Layer 8 of a small transformer language model trained on English Wikipedia (16 layers, counted from 0, width 64). Numbers have three digits each and are written without spaces.
In attention head 0, each number of a token's query is one row of weights dot the token's vector x plus its bias. The head spreads its attention over the tokens so far by the softmax of query dot key.

Query weights of the head. A number n stands for (n - 500) times 0.0022.
q0 (bias -0.082): 606546508582314570538430577466528580580451650444342694728382465553482483483600618507514398592386446542511532583578375661373358559643578390397703511581436444504449659487471572500537386442310501
q1 (bias -0.066): 496465461379562464450493481557489401664558472738656372503474682559430432482432405457504524353414531639429549402402624465566480593430478547673334420505626561464588494559601485471567585496636653
q2 (bias 0.083): 522597612445670485545662480512484431399609668468472626562201319548511566479542641382339567414565430548482278564422513581594658498349475490467469517437379543487419594479569616496474447509586392
q3 (bias -0.011): 355636417530361366317575638682491498500578737534632417401519836569396605485588547367504644547360557539399621247364580504472588549577629465552492540332603408592504716641699541362406565515706673
q4 (bias 0.076): 598450496600512670580309395621624557581543524449586488448500505465446421472492512553617329543475356464521516463464600461528291467507636488452472622559561484526516368203394535514453556644521539
q5 (bias 0.016): 402516547391541516511594482405316510239383404412564574562490318603453438511538565464337486561610483373542393448661461429551578508474458396492568500502537480528508445466530580627575227398449588
q6 (bias -0.049): 507416388475688554491391495539458424524487204384630316415635372632546426432605356569452235360385536408467588516582412347552488657655479520632585495548521477520396434508422553448650523596680244
q7 (bias 0.210): 656550466340562561632461364537452262526490441450508447538373555132393503624653515567485439573617505329447344548522363475711509405561455426536716522363489399629508262462335535540539517559655461
q8 (bias 0.049): 576501683560492449524629609337568314245445551537377409507199417540348623594479628310474298551694620494548429564622632429433442464378431537482461581413311419485557436477410551521510364618666355
q9 (bias -0.076): 463610395737412548295541519441425378588597677352674427451607345551526651459667444599259555376503366604685661521563545615595797386469608623477341491523606588514456578635650613440521574451608440
q10 (bias -0.165): 641422430499598485365505473448440722503499380636646742426557374522522518633433342411321638244418240574611485409595364554532574588396396638378547262505567413294439555533520402605409551463485660
q11 (bias 0.090): 358380389479446467593472701243481586515439316305422423475603615526412561446539351545591670541306347464351513525542309333401563570527392527475422403641475308568518328604409355482634364644543396
q12 (bias -0.040): 703674314473531579599613603670527540279543462369625356652341613394503584666541386548209479615601451554429634745813547474455395587340635378487277546496523675598713372480600648611411473505519574
q13 (bias -0.179): 557538390752457463388621666154269559814534576588660695322509525608623471294524257496387543290340445549557756223433388508434664559764481398561419591593509356406263692452813437527588328456558407
q14 (bias 0.147): 556548622460611437493581477463522476495362583377434566457584427606314528611608676526441481551623252385536551453485526477658517301431367514687508500472478528557557533380563411387663586325536587
q15 (bias 0.202): 378650540378653482565492488532515673370589534322392461394614363545562348577431536506641338524442355415626467705594432616537291599379376655726679466523338711590635521458341413582353302621763441
q16 (bias 0.249): 463368388648595550650423443505558548576592700212742770380472404427567443548452567536595459538525445350600643360432375344555699397524317567551344392447419685533591618507478507565555557568740159
q17 (bias -0.215): 376498432734490528497467337595504426538519452338633430472482429419554564558534524489295461495478521397553592618590463518447539452458648407527532438548561464418311575496442632519404584592507400
q18 (bias -0.073): 559601543228516669526462409551452592753747488541508556438722308742657452513606668520573453565549541524593568506554589440544565571548377644642516522616699474347538457377533351597389640805376392
q19 (bias -0.077): 534370707483494479639539550448526555321494472429680623627528589526414462247518445428425471310330648543484373507251561418441456548398354413543512499430608471608517349347558458493931409458331631
q20 (bias -0.104): 405369415694447323567460515354600348426426407531399522409374558504445319594674338303532371675412703590431632282281533497444593392498542453197657612306625430393699385487279378552424552407426654
q21 (bias -0.027): 435541668314543329542652425592473488436462417577633397437617697582414356558505415495633318657392339488523403709316490749521371439215570341566586519607640471483387376368709731375677528606436682
q22 (bias -0.165): 493528592578432606641376460573361351498484563468327565659404525560452525411442596538330621481472456603622591664364550434559393412344788605316651468452443429544400504647512452333542543531484460
q23 (bias 0.013): 340577430404614259568591488516494413641596457571659589551613198500523361483384471620770291407420441468542578308572379600492487508654374631738415525522570310529364547458542295474449535524483553
q24 (bias -0.107): 338674448634542581394437451586560559804680297646567541438583638591524362666395467351261516468643498781582441429469473395494525465677567515582322514287764309589626376399627617548567619727486597
q25 (bias 0.140): 586523467788445392624460615428574482376511612556523432475440438408746427691421620589599706639510600649590647368425635450617457450636396602641494554164523635377524621533592411486651579579343379
q26 (bias 0.016): 490603496779469333471398575541518411545406557662534487556558487469309467323620642463653341549483708499597545575571450573486503616570582515586574318572641402312631300410446427552545534538434325
q27 (bias 0.028): 280670626670399620575525437460369568729432589443818603460616506626467492386472493426449453496385493528525569442334558626485544315620600417627300514422525365546468320556655496422447692603457471
q28 (bias 0.007): 519474462342522366490354295618425538683564443463471622616575315753586538502577429588634463447388524659387751488316677473525605424572530651720366504585596591447678434311466339558425534362388542
q29 (bias -0.027): 545514475356488393546353512528532590460528376385350393562277532587485450356541532438366339564292294585496481600706484731591366515481637325615667336510576607524604532426238423577186352662556584
q30 (bias -0.097): 577529353436459421385662516471460477428541381632394389444287448399433474557397567244243430445733550535535414710611623665412419559490624434533562527459372604660382445496439477447459511584517644
q31 (bias 0.053): 452516542799377747321416728461593422656464732429969512558522382394546573528430294514656448357298600423658634532429521689429451635687490457687583584491593495412465561453617519628682367472330567
q32 (bias 0.064): 615389482514562607474546456397507577498458441236388477511551511354465490618450583624420416559601268487463408505621444425600476495412421560399458471572380587537630442367457487549437389561363253
q33 (bias -0.004): 580342445597457386461364487503441475594440570677576555499495498615607410410565503545600533520362582602577476562379593496427377490643481478501632556490398400490351562508631419494517631399443643
q34 (bias -0.023): 410362483510408415477416433529547666660517463586477517477621553463610531573520386580484692322499589417594537502471541534341775655502426553474428382506495592477620483503525590501543693440409728
q35 (bias 0.011): 510533685504509493595482526489419527552429533445487540663333487684516470365593509481447380514531443545452547731552543549494262631553540416521494476539422444614499463455507439546440488503468425
q36 (bias 0.267): 651634442587626448602504455501489371350384494443429409350296449265448435635591593545423472631613645386484283582575594502603501538340502486393646541429297571501489421518577482434448537470529373
q37 (bias -0.036): 442566464594504505346466594445534546580642632337576426447671515394479421479535567435554459414308458495610598426387577621468701425423487571481343547504621573408467703367633593501531476498628572
q38 (bias 0.074): 597376396447582413450510416332398454621510581468599585523559544473654410261576425494608556477549324595465477518569532541607428540395638494445418611517527565468546511428553389492612339392451485
q39 (bias -0.119): 440766389458696463508487536495409413407512545445563363546485377520563372637440539463355208571391549432518491701655634389566502574381427434599543434626478538383585491659517440707498321408447209
q40 (bias -0.218): 607621515687608526572409495470536413423445416489534618444511423470565401532481553567507427483368507491593563462590530595671395526404506422594486424540469450489323547656364611331558453599600245
q41 (bias -0.255): 386351436537402556184653533469575592627480337602562443360644289775555608310579594373471508418425298591609431602493485473343670477598672528429605493515594390490441476605513566545520538495456588
q42 (bias 0.068): 534431679614513369601545457394326499905654527592356440387522639313503636543470450397708525410546430400385564451396429388548711454723579584274472513405279322391538634558377485499404640570563416
q43 (bias 0.145): 574402611259578549489450576342374199335225457552453416474377474496349503555623623571467525641571535300611334550546330427722554427344364453547388489257576501619494349483464524537582446602588508
q44 (bias -0.226): 398610305655613446440332683433371529463468441347498435468416441457472548611495283744430607467463525573492512575550547297388590488346568420180527595498539318390637704760393469414279476363344550
q45 (bias 0.094): 458377423367404569478558467530535511519414511635353342465427693595503441508365469409574562545446524403558357553474347793497468685538535451617521470489599569590427478613565624496592581724707557
q46 (bias 0.052): 328614570420480516467560514704460579585384724548588439505645499601422424501375419544568399593329527429501569448515710536599419298426407381553668397388699423469618515599790611282496597637591589
q47 (bias -0.018): 477520618300639470477445505295432466369285273462202569392425586805573349392412557456721365811430686571551464524537588376465335724502605646507316388279521501508454596486226708485462508647370396
q48 (bias 0.204): 457260458540638529463618707540386300699451366579456449547474572510287621522614606324698829572613474528465672539561817347437627498433528453571430490462547410443647357492598353363451562508511558
q49 (bias -0.319): 309691261833654676514746269602579710660568541473585523292628477509778553667614446320677602299356545626542572354643697321561458442511544569627570702800359436307467742540595443279458544607716318
q50 (bias 0.104): 485663615508509635695417406614275391426462558273692458595450353356434455526559563493283511462734480440423526564817616456534613346482431486555506526427395519462606385409730504662545527385550368
q51 (bias 0.009): 330671505764220475465464585512399689561625785477543521611487568482360383356537414658404543382611392523658538354489419467563430435624503489546522470533581530429588485358578506458421451563581274
q52 (bias -0.114): 400681398570625664558278530559645406527444449410520317740380579544706380353592546582579410766268614700536429648531522514506348384558579513393638480342544743551454338593513583733376613623277423
q53 (bias 0.107): 561325464413580512554469527549587376450513485744657529578541499587493361515591448552482561378607529703636481573737533569496312444227500594502516528522357612564717426573518571650558427523678529
q54 (bias -0.061): 578406580439629500475392663423341492625425317484440531394568660512737529409469359666595485451528472439525569509588580345490495604451456565510338602600417511495511426349473222729545388277485495
q55 (bias -0.027): 291486638442452543683463379584591443438589356458557490415301519525786608501331485503261552469603485472494441531469405471521623425523451463533578530398472609649497435604531555593576495395535507
q56 (bias -0.020): 472434618502604624409636254637532605626519591663657411461685599480379357446607607559736443567568406561517587489556491618512556633420379538725368421494357359389479456544582684490404488542553507
q57 (bias -0.045): 540422577559598556514546415484329553731450355528643461695546394626627532327628306381684283417365603461540275404487559396377567347827521377655495171388545485442614485654538505645546514572490338
q58 (bias -0.005): 377363601344370447523516597429550500527516375504530486642739453550392612368543425548557553447339588548331406457494595456553703434670389640329483510571569416679543514521687338363517603382525262
q59 (bias 0.017): 429631473620713473465632546507532442636496701680510474378267513430551386372494498578626614328638387514579490651513313454533658595480619614571495503776460650507519602518634550475495404496606580
q60 (bias -0.115): 542409629421486492452583358577398372534535391318505615681441475494589511397637635542651433513401788501448557630496669345545312573677434398478488438467399650628428368436464202475388521369455321
q61 (bias 0.144): 577393316517469400422223444454725334298591584329533390679482523219262520619524598552369777344656246428640544554608334655593638227303431638531521592571490779471517586354349590632483376258656483
q62 (bias 0.121): 687456476340521412586550453495622614592523530524402539491518457334436561616490600583645517544452365418427443472484526457471481535402500488351407458590606483539470562597611352393512428594642586
q63 (bias -0.049): 296442434558388644486404691459495645502580485400492495652588376425498575568332289579508408340488348516557556525267457737445601301467435462494713513525544406434416394396566574457481564557431565

Each question shows a short text with each token's key, already scaled and adjusted for position as the last token sees it. A number n stands for (n - 500) times 0.0009.

Then comes the last token's vector x. A number n stands for (n - 500) times 0.007.

0 " the": 520467489510547480459529463488456520437457620568580264516342459485506575442487401431474481477435497535472508491458462485462488528510417473494575646352734476409455608519504355408506496605480448
1 " E": 503516440492455534487531497449475475494481534540594269514445462564594543430331442423417434531341467508479554499377565545480470439431473462481504528505708434489470537534488337480403555553348407
2 "G": 566468488481525584539509479513448494475505472525648294599407423591499500520369460337390519569466442600492548485420526560482495464495433522401484484481689415497426489480492331371445531567396453
3 "G": 567426513467516604551475454555479507476536468496632307609376438610473534497421463314392535545497515526512510489453516588503528443517464483379506509494667383510454501466546301359471554563460461
4 " signal": 470435540357514538514549516522493499429440577534581223618374474486474457535478445357479636587462550473524532526415563528512481514505438527471547530532635504566518625577613370514546619436504526
x: 546498459317535406705583751391655573474276597419307673512605428463282324571341744457791525484595279358416479737539488411352430496600381494780608645236398641685832419624550389654460622545730594
Which token does the last token look at most? 0 " the"

0 " |": 518523524454493520460526500384424544426386651675647098531400412437470612486522341521464474402496557480501439524501509485463480521603331506521655788271686465291416558524458483462460458592454511
1 " 15": 450588406481442491496423594269405530456459544623715198427384517609485678329507505486481389397451509478461610472401552403419607492460482581359560693450722422476453595533452427428362718505421371
2 " |": 542480517503449468396538573301457631537369562618659074491379469496442628491505381506423512356526492555546469518498559455418467538602368587391657697394701426419411579528475556404332514499359466
3 "\n": 514486508492508514448551488360479554394344641663593043461314445465462600480503355472432534403506491527505495498490522478436372462573377493505690767434673429366387584538528485397466483582431470
4 "|": 489522481515473572411664629361410568437315589675648116477435481466446626451461460505490362321482507492465481517489382480424372557597274541556569706343659478359446565424515505501458468592483423
x: 650526361741489409709466768428730376441271472341577557386673262624361444552436626396874669535620252345330485575545535622480534475655719319552489620342395577590738224613652623637666476408574438
Which token does the last token look at most, and with what share of its attention? 4 "|", with about 40%

0 " |": 517521522458493518464523500395431540433397637659634135528409420443473602487520356519467476411497552482501445522501508487467482519594347505519640762292668469310423552521462485466464462584458510
1 "\n": 491524495485496507461542496382469548381345631644583086471338463482440629441520378466438526402498499504490501498487532455444420498559377479521661744401627429366402569511519471436454486579467478
2 "|": 504505463493486560394632624380415563416322577665631156480458489493436624447462472499490371342495503486495480527471442443411417559571292527553549688344625465374441548416519497503441469599479436
3 " 2": 527570526477438572442542611304386506409443616610653229414475564515607560380430563465581349373467434612392500436489524446461477466430374558554500706395638551403488588419426407462376561632385410
4 " |": 507443481457471540408634714304437602472335622613658221521508522552488547431471506429491432376457578487509478561497459414408399548570290619529525640422638489444409552434479573507329525560394420
x: 646680293691449589807457567430658408426330531267451648321582461505371383533402548459803561533593244351339489662566521677606441614749646292705462505298476619603837379506606741650561512359687516
Which two tokens does the last token look at most, in order? 2 "|", 4 " |"

0 " are": 528511484495502466522540452416425499382457707597637224556393446499498577469529403498472500520447533508477497509450490475506494579522380553598598661364609502361462556513506385459537491488519513
1 " stories": 486543494494461471581542436437390497401533744566616215566472417544465533538496389506504568572470514535486568500430501468523543548507394566540585536449615463457537620595510431503545606380548547
2 " about": 475480554549495479532571476479440504398509644588606257643443393515614480581349455408521549514449504540395552524407544552477493501496368495470512574497617439465535622488513332481493528524362408
3 " some": 523421594450493532546541503459385516408534655563612256565385472564491491496391400418508534550425531507447569528418586488472541524448357586471549564501587408453493693523458354466473560445427474
4 " h": 404481580412533498501562483386473506468474606545583263626426452509550543433420364395417524546375585431401481566430502480425502543433381574489537423519570428550445644534532380463414604413511462
x: 743533278274462495613354765642682695419617591365297659387635353541271462472280468565609614577592197236339374678549551442478512493684437545705678632339476874472583559493506560711527432441614392
Which two tokens does the last token look at most, in order? 0 " are", 4 " h"

0 "eb": 488485454502550496460524468531492487425424524595553245528393454607578565347340364402431523454418490520526542447448515510459508501498471398429551599370719494407421648478554351312457596645463501
1 "oo": 462517468496522517481499483524442443389453550603604232519336524558560577362407362363437486476442496502500531465446489497490523500481456448432584628368657460423425646531513286324516608638483524
2 " Ac": 521519498475473523400530523504490386437491441573583192540418433522613527562311367388397514547475515512481553486476560509454419446389485506416535509423678387494400558502470362398352540594307436
3 "hy": 531444494406580575511574564517393516410454512626597338607452521632583412518318492389468559610419543491487566552408550512474545500437408558394475413468645457602419541426519284294405607568373483
4 "uk": 491512408381618488408543503509519471497425402599535280579387550520578519484373357424416541584475549450489504528428422530482484453524509570382592480442684487631423556509638318276483649547484599
x: 495480557356582407623333680494633632428333809424523637455396245590292354619448635555710658616668187508322260557521488492504493507793605387673587669244354522553830379458504365509616611498753610
Which token does the last token look at most? 1 "oo"

0 " |": 518523524453493520460526500384424544426386651675647097531400411437470612486522341521464474402496557480501439524501509485463480521603331506521655789271686465290416558524458483462460458592454511
1 " 4": 421614446524369482468465528240385506483473582630726132421369505551496600374450457510469385412468579445431532484438538453418541471399432607436584690415668480413415574499500353387381655497417358
2 " |": 523509499511448467408517584304465620535343538634659071497367452508450630516499391509423510355528487568535473514502556452428451531589374580381665694409702448415401583537461559406345516491353468
3 " 1": 466557529444437469447504489194423506515483532622745134438346545464514593430483458494493395452481448567404514460463489457452547426476531669345590633486710512560396603602569397417422735497403421
4 " |": 523412474528452460392519581314429636568289484630654098466341477511465611560498446548415554365587511523510491500475540458464435525616436665361658665489670471497399587560505608371380537439349496
x: 574663174662557620735502798440560488533302589413467548255562364590496383555255534333697678488642278512325320623616562611600452495816531412658577512363395639633874492597671527649598558499665595
Which two tokens does the last token look at most, in order? 4 " |", 0 " |"

0 " to": 520533473519529454511571428443380495377460746611677111602394441473581515470423388428472547544440555511411493520481500466491485568524313490497574688277703476305428569473494291368488509589496466
1 " 300": 523498516531505447545527524417406584410499672601754160616379553484586437383484419360493538539398438638362669516372602453386519543482368605417492643516698429587407570536494288475436654501409449
2 "0": 565373585427482512592565441447348596388527671551692143626325598447581440316536471377514498530444462601379601496390534501433565567507367600434451635539663492618377542499561279545514671492489500
3 " m": 569363625408444568541624453454353491426496591484740202667522389610581444493417410432437450538438581531396521553419578530380553542436373571505378289595510558659455507485539266573458726362507609
4 ".": 524468517430498594396599561477358610339285647653633120533391510583523581533440426405433554442429527486463512548430571439448455605545321534586559728430630410422390651451459393341398445510426479
x: 731507275428471540722515805411693383457276767460492474589685218594460432495199699510673627432513226526386518557507645504654468477681538258625335514447398665600757520675516651567665556278557633
Which token does the last token look at most? 0 " to"

0 "=": 508502480489543482452551543436380518445413679620644155514416453461493571445506372479406490445507483535462515506474496455455520567562360513525560644320667430384458541500422431410473458573518502
1 "CD": 558490443476492537551597535562420584455405542594666178610450490554556547488360470326458472473501478531431525513426475590469517510539390443405445557495633414537496591423515305410462611629478454
2 " block": 547475529473516480504560518499490435418396557562648173646381434570598550598438464337471611593486526541438628495412593563500478546501447446470513494457679508531520556545554310408533618495471482
3 " H": 535510522417472596427519512480509408525527443491644252580440460610549533409302394312374461566372556484447481518450555566411501435464498512473500466436651413494464542519496304392408595577360471
4 "Q": 556432537486486611551467460510472422465535411494638218632345434542589577537428373279398444540444538542445500475523532597486491437479540530394502546498681446501414541574556331451449637541437499
x: 592485445378490504782449561569531615400296886422432582417760357572223424354207542340608740642692308334295306638447544486442554524618344469657620582359476616452820325533704474623538562473633533
Which token does the last token look at most, and with what share of its attention? 0 "=", with about 90%

0 " |": 518523524455493520461525500386426543428389648671644107530402414439471610486521345521465474404496556480501441524501509486464481521601335506521651782277681466296418556523459483463461459590455511
1 " 0": 450628393493389482495450512264385563489417554621702118407344487515468666376567479532436409429488534477472569491461531433507579524435463604409597632468726508468387569597497405442419676455520411
2 " |": 484530486537445480438515571347463606510346536636655082510357437474448655545486381521432513363535487568527447504494532475454458535580371576439655742396685451370398576521440544429367495504374473
3 " 5": 462557554529428521492463538242408541500459557648719162421372493575536590422387475539500429409483393613396534423457546467416520416415484612394604673489680484468440570506522433372380669517340349
4 " |": 506424482534455473407517577315466633562322506615662095484346487481476613563494409542432545386565526506522484488489553478461440515613439634365654705483682465473414581552491605407355527451338506
x: 583689126659537586712514770457569455540297593450402596266547405581481377531267536360665681460670280477299380641618511580567485489811516438660532489383329630578899489584705563662603550515676598
Which token does the last token look at most? 0 " |"

0 " 0": 505530460479460523488479480410427499435463596612657207474375478472509600383514369488457437445445559470478507509455517478487523505498448521492624691356704503336446570560476389437463556570504477
1 " |": 490538514511477490455508544380484568511385518591627179515373449469461585509502369493416497397507474556528470517501536484453462522581397568416620681411676479395408585576470532450399496499379518
2 " 1": 464557473485449477475484507280435524523469531610692201445382500474518583454460445511477418469464500525429540480475527468463544464482500612368572608484693504502419596587525437442421655487406434
3 " |": 529439496530484471443498534365453588551359494600629190486363475466500567546490396536428525415545502547514487511495560488471460511595447619372626662470652488457429582581482572402412508467367539
4 " 6": 555456572514481545498472505261434535509472528618683249451363487545563550460417461542498459448466454576429541450474546479442470427488527613383591651552651518483458565584490514433461621502331414
x: 463630341449485654817422797678571486484349683356544409275501381578206443450314425427639623568710312306433371632515499544702541478706507604471569540453343637519869284661646493658693582470712365
Which two tokens does the last token look at most, in order? 0 " 0", 1 " |"

0 "s": 499527507491477487511512431491434472387504623578604233503392436521474586400439386446449479457477564486476492493447496510497526503514437486510593688287645429350466596503526381389501535590480461
1 " of": 463515493547515453484523485466450501412494632591650244536357451515548543446398419375431522514405511510442515514439516473455494506482416476452551639366668442440446587514500325404485526620401430
2 " electric": 570419524441553472548488468469510551463427551547594283629379488583543475452428497360480618551421509564399642522380583507467503494504456458399520549595680464607520630569573345471527618493466418
3 "al": 556402548401536462482513455455511522427472561543620275555272529561439489434426492359465598514465551474513579500373544483468551519529466508419566586528634452593464650531576345409579601536422438
4 " activity": 536400534447533561513550404523445544366478598528553235624364412531517494529456434417506678487527515481527551537391543517401467522531425514493561552500592492575543664589606395455634642458482495
x: 461360392291517505777474755380596403558346586435386498478602337668183479652225672386915601493701394545350424584422515467466471460771318540632638631422416532510886351635480511498566585517664587
Which token does the last token look at most, and with what share of its attention? 0 "s", with about 50%

0 " than": 493544489523501458539524484460420515429498649554625224553417460497523536485457392434459488498457514516472508524460515491482515551474394505490525646405611460379456607504458379438489532519501507
1 " the": 521451498513546478458520463490457504453467598551571303519344463502507586452491413423473473476447501509479509503457444481457481542496412487497563613371702471416453602504492356382518493591498433
2 " head": 536472503469564477525523504479438560454431540583593271636435463591515496504422445444512622517442515557476599503412558487451499566482386484455541490468648543469544601539511371416475618482496528
3 "-": 510506486393559518470607556366452605476373563591618358524464476574482572586439555519540556570408565503421571554392604457522555543565481528419527496516596455575544532481480458466435589399423463
4 "qu": 424496495395529532440566568425443550461455549627614289592489503578473500577440484434443566533449581409488489556491547510516560507532430509434542445545646419601457563462562464480371570501425455
x: 636600302329527579655500592414764473448378644231419536344518226684377685442285543594479639689517132310384370721657278577545384429554414331674438606435388737469819408546484595565405458543503665
Which token does the last token look at most, and with what share of its attention? 1 " the", with about 40%

0 " D": 496520486450491512473500485424415442433471584623662199550417479511530598418428343466417454468423546495470518491429554503513524460525450484494624669327725427325472544510454342385410527612453465
1 "IF": 507498484441556525494514524555431530486475552545666223593465476613490489369365451317323583560471464557464581516405529520475595461524447456369493484426705436528447584515515277368443646593459506
2 " was": 467492524518516441547536378419400449397463743548608194584391456468548557487560393513483511564474489525505479478473493505507496572504340585600615638343625559349431492500556330374536510465552587
3 " 1": 468521576443467501517493465356422430417515672546676207517389486446520569323505390490497390519419448528438551457451490487465560477469417609504553648430670491441403570588608299532450647473502486
4 ",": 505392588364513502472569585373385558445355619555651198559421499517487509413524402429364496569454577423497547584430561427435501543564396624393545523526658505560394552626568381480450573417460581
x: 556508334252568588786593674537569538563245490323390482311691578542432228563296633590692736559579327449353352555510480544746505568726614200783524489414252603660768440616655576518574552416578515
Which token does the last token look at most, and with what share of its attention? 2 " was", with about 30%

0 "ized": 500523508504496480522548467495437513393469660599583215535375466473479533436469382440503491492445523515474523497465484489494524546513412471505559700358656442403449613496534396459503522580467476
1 " by": 479528511541529452465563484456484529414461573544645246640388472506547516517375433389431561527421490544461533528442534476429438542498373471474482605394625438463440542506516327445453499582398435
2 " regular": 579436525448552501551501498473435562482480554559635233615390522525505501456444448350507548492422493551431590541423541498482542532533387489370501596519655415485504657544473367487465582526499465
3 "ly": 521460565459502509594522429418444572399510622523602262533334488538488505384404447413506514500425468540487528480425514499464533512500434541437576631457634463430470620536622334430498596525473486
4 " rec": 382474559338567555451587504493465472438408532561542245610413500540521500452463410398431602555421607399454506569434544496465459547486469513466544475543672463592503592503575405443438588480459449
x: 584474316355535355637626772569654497362473594305274739510576424448313458583216756578592417567608165419540418760359415521478448464686427535709627760205339741485739410559639448544550458527544464
Which token does the last token look at most? 0 "ized"

0 "ated": 496527510508499479544540440490397500401481675609635137543365465523478546409433355428516492495437539505463518504490496482475554565515393462474570739299678454353449626459529375409503571605506500
1 " in": 484497484521525455464587456436415471423435551601669142607374471477600544502340395414472439491422500521409511527481531462422460538487397451436487673328691447449408545436500318390464516620400425
2 " numerous": 536443549469525468535517523420387519434554681552628183540308470504455480385442343410466528536372477569444616538391520431408550527481376537390559612448681460454471677628488341517537637516461494
3 " studies": 518403512400521500540546381473419573381482648521576170599388327525438496487435404501415649513470492562489580508321543478432502548522394497463535531421674467523532670684578391523586643378493501
4 " to": 510422641524466495515611418408462501446543648514650225631368425485569484549288420380456642603414510484520579526405508513400380515496332566450545510435618420400465530516562311409472491547398355
x: 750477472268413421723548811608616288582301665357319426181613331588441490522459728309763722402641442472312592612304477486551317684645648432551554560330370750419722470495514500604592522552558387
Which two tokens does the last token look at most, in order? 0 "ated", 2 " numerous"

0 " |": 517521522458493518464523500394431540432396638660635133528408419443472602487520355519467476411497552482501445522501508486466482519594346506520641764291670468309423553522462484465464461584458510
1 "\n": 491524495485496507461542496381469548381344632645583083470337463482439629441520377466438526401498499504490501497487532454444419498559376478521662746400628429365401570511520471436454486580467477
2 "|": 504505463493486561393633625379415563416321578666632154480458489493436624447462472499489371341495503486495480527471442443410416559572290527553549689343626465373441548415519497503441468600479436
3 " 1": 508569534438453559445559608276392486417445608617671240438497592483594565386470565471613300378471448567395488473505474441446507447470390609526493704394664537459457576433467426495362608626398400
4 " |": 508440483454467539408628717312437607471335623611660207523499525556483550430470503424486442383454579491507480557499470416410405553567291617530527648426644490444405559438487566510323529555390425
x: 632690292688451590802450568435666413429322540263446646321592464507381383526396552462796559527587248358338491675565524672602436621744629292714461507292473624609840386515618736646573519352680519
Which token does the last token look at most, and with what share of its attention? 2 "|", with about 30%

0 ".": 522495477464505501475526506445364523397389680669606169512421489525524582495524402493497510455482540490502499520465546448495525572564384523541608703354644467375430587490453414385491489567475512
1 " There": 533476459437573512417620506368329529376409600687608193551508556455511537612468373531566546440518533484430491543446543387414473535563404622536579623424550489472493633469457453407460530534448567
2 " are": 533463487522523500522559599387368537425403682577559204498378458530472556478557371485469461481469454595444558534382566455472461574538338598532574723460583466337486578541422438465481461458469560
3 " stories": 506452501444485513594567441405349513391508777592623216564483405561465531546497386520513560577461487546478558501409535470502526549532348606554587547462599453455523636603495455510542606367533551
4 " about": 507450630497486535528561488471421517397488649611617270658454371522646481613330476417541535499445480474491593544392556579466480495508327515470498581539606426464529633472500343489487530525341378
x: 660468278245332344753431569457618384603340535353356404449500360625377366565448480369884669271518331287391458530415575410573378486621466410632514480339264791490913325538532418642573638532526461
Which two tokens does the last token look at most, in order? 1 " There", 0 "."

0 " Ker": 504500508500529524490497491508412474493500552569635246549444501586562526440381397390434546565448536495465535505476540504461540466501487481436560565356724475434462530495504331350447605641500512
1 "ry": 447497525519510526526509464547457531455464505522579315516362488668543543386380486388452549516484516487532524469412484584510530486512491516466561623463703504442430563478588315276527602577481521
2 " scored": 503487524477486495552533425427442508485494717507597227580438519517510478412540390452540561535420467543467529504432523517463491567545358547560562624425607552379546598596547399487565551417581580
3 " more": 519458560448495544601515504441445584447510681537632294532385447599504499394403456459486544533398509518412531533415543508490585563489414563490554545576623531429514712565537406520523620390482489
4 " points": 512448535391507512545513364408489518447495634482621279597423382473467460448498430508506577516469486494525477486407519516465495521534450600562570577493650554468540643647579455548581620323561547
x: 442543394278681600783384766376649522438370486560349566463701371487171474429425606308844608534725249383325462488446524587575521496677422649628547581382381716730758415654493430408450616517746397
Which two tokens does the last token look at most, in order? 2 " scored", 3 " more"

0 " tra": 462572434528541500543529437454405448376454640646643127594382540547608437523327330408496598593388485521425580518476598424481504495439426488404610535480674441519415638546541316358477595567419485
1 "ct": 543470507494603415484555498464418482448413408643597275687297425559528432587284451339483640594474452631417635471410577497448548556469463537384524466516667453617451642496519374321513588539302409
2 ")": 435544531499480535485522461468409495366416586592633141488337408472484635399461350498435475409500462559505502497474492503438456515503378459511571713266710462312399584561537385410462566638502484
3 " results": 499488538487440594567519427464395458363481672553592114527421321499457594521501350470499480410526430615515495443438511543502453513464355561601627648329657402281558663583500463486478507425509462
4 " from": 539478625533472501476608598431458502433450592612707250588434371536563525505250473313451497497437500533499519596440448490374428518504281530477493529329582415408426559417446320409454458666351365
x: 760478442464301514876386668487511363444439585390306503283659340493270385495500597330829606321587377465249423466472591395537379586560547177577471568201417717442836433546656482578588526409548510
Which token does the last token look at most? 2 ")"

0 " Kal": 530475492467575502421523534490424470449438539686691166574446500544581546448353324420406538565400517491502566496483553465471541476514473506431611549326753465444388533502500301342395606665463550
1 "imp": 556461380476636526468569560601475533463365343577520287559390470604556563489295432369370531517437471494524623481368453531473491497438522510342482456503760423584380669513565356297376642517410459
2 "ong": 498517443501613502465546547541481558423401456624626240555407522574665498461302428363472527539452431545484630492435508503454525472530483491275486604455713508547441594489634288321448691658448569
3 " Range": 523486552437499564503563476621450523479461519562655139528439468596558444403297382325455599558487493513481533548409506590418540512441444525472528458403691505510453616547616273273574649560532562
4 ",": 557429589403525455425568457446407551410369591538635163610339500478558578358447361455419551596406502491513512600426544426403498535625441534389557683378619460542474546589670309499514612553541607
x: 602407492455551417640459812576619396554295666419303523264635395580307477635286656535829738367572399512444360504404388510715626608751548255874525593365331609474705410631551459544640672388534547
Which token does the last token look at most, and with what share of its attention? 4 ",", with about 80%

0 " |": 513516517467495514472518500418447531448420606623603217522430438456479579490515388515475482431497540486501457517500506490474486515572381504515609703339630476353441541517471488473472470565468508
1 "\n": 493518496488497505470532497409476537408380601612564179477375472486453600454515405474452520424499499503492500498490525465457438499546405483516625689423598445396424554508515478451464489561474483
2 "|": 503504472494490547418602596407434549435363560627601234484467491494451596459471479499492401378496502489496484521478455456431435546555339521541538645380597473403454537435515498502455476577484451
3 " Mun": 511553430447519562441579586469444530508441464604598349507561526615634513520325462409483475533389528497449531540461492490483499509446490533421486450503677435527416534446421399365339576579383447
4 "ster": 498505484432541564541522577501470585465452543597597316533458536691527533452359535361501542524483513474467524514440478542531565515501419515439519538496693463468426571420469362300457574578463447
x: 617653479363497529830394756354582484511241724385498658395418357447447360576540633496807632582730301362395345715415645662639393592702412417649480650312226493586702200519557521432594463425572581
Which token does the last token look at most, and with what share of its attention? 2 "|", with about 50%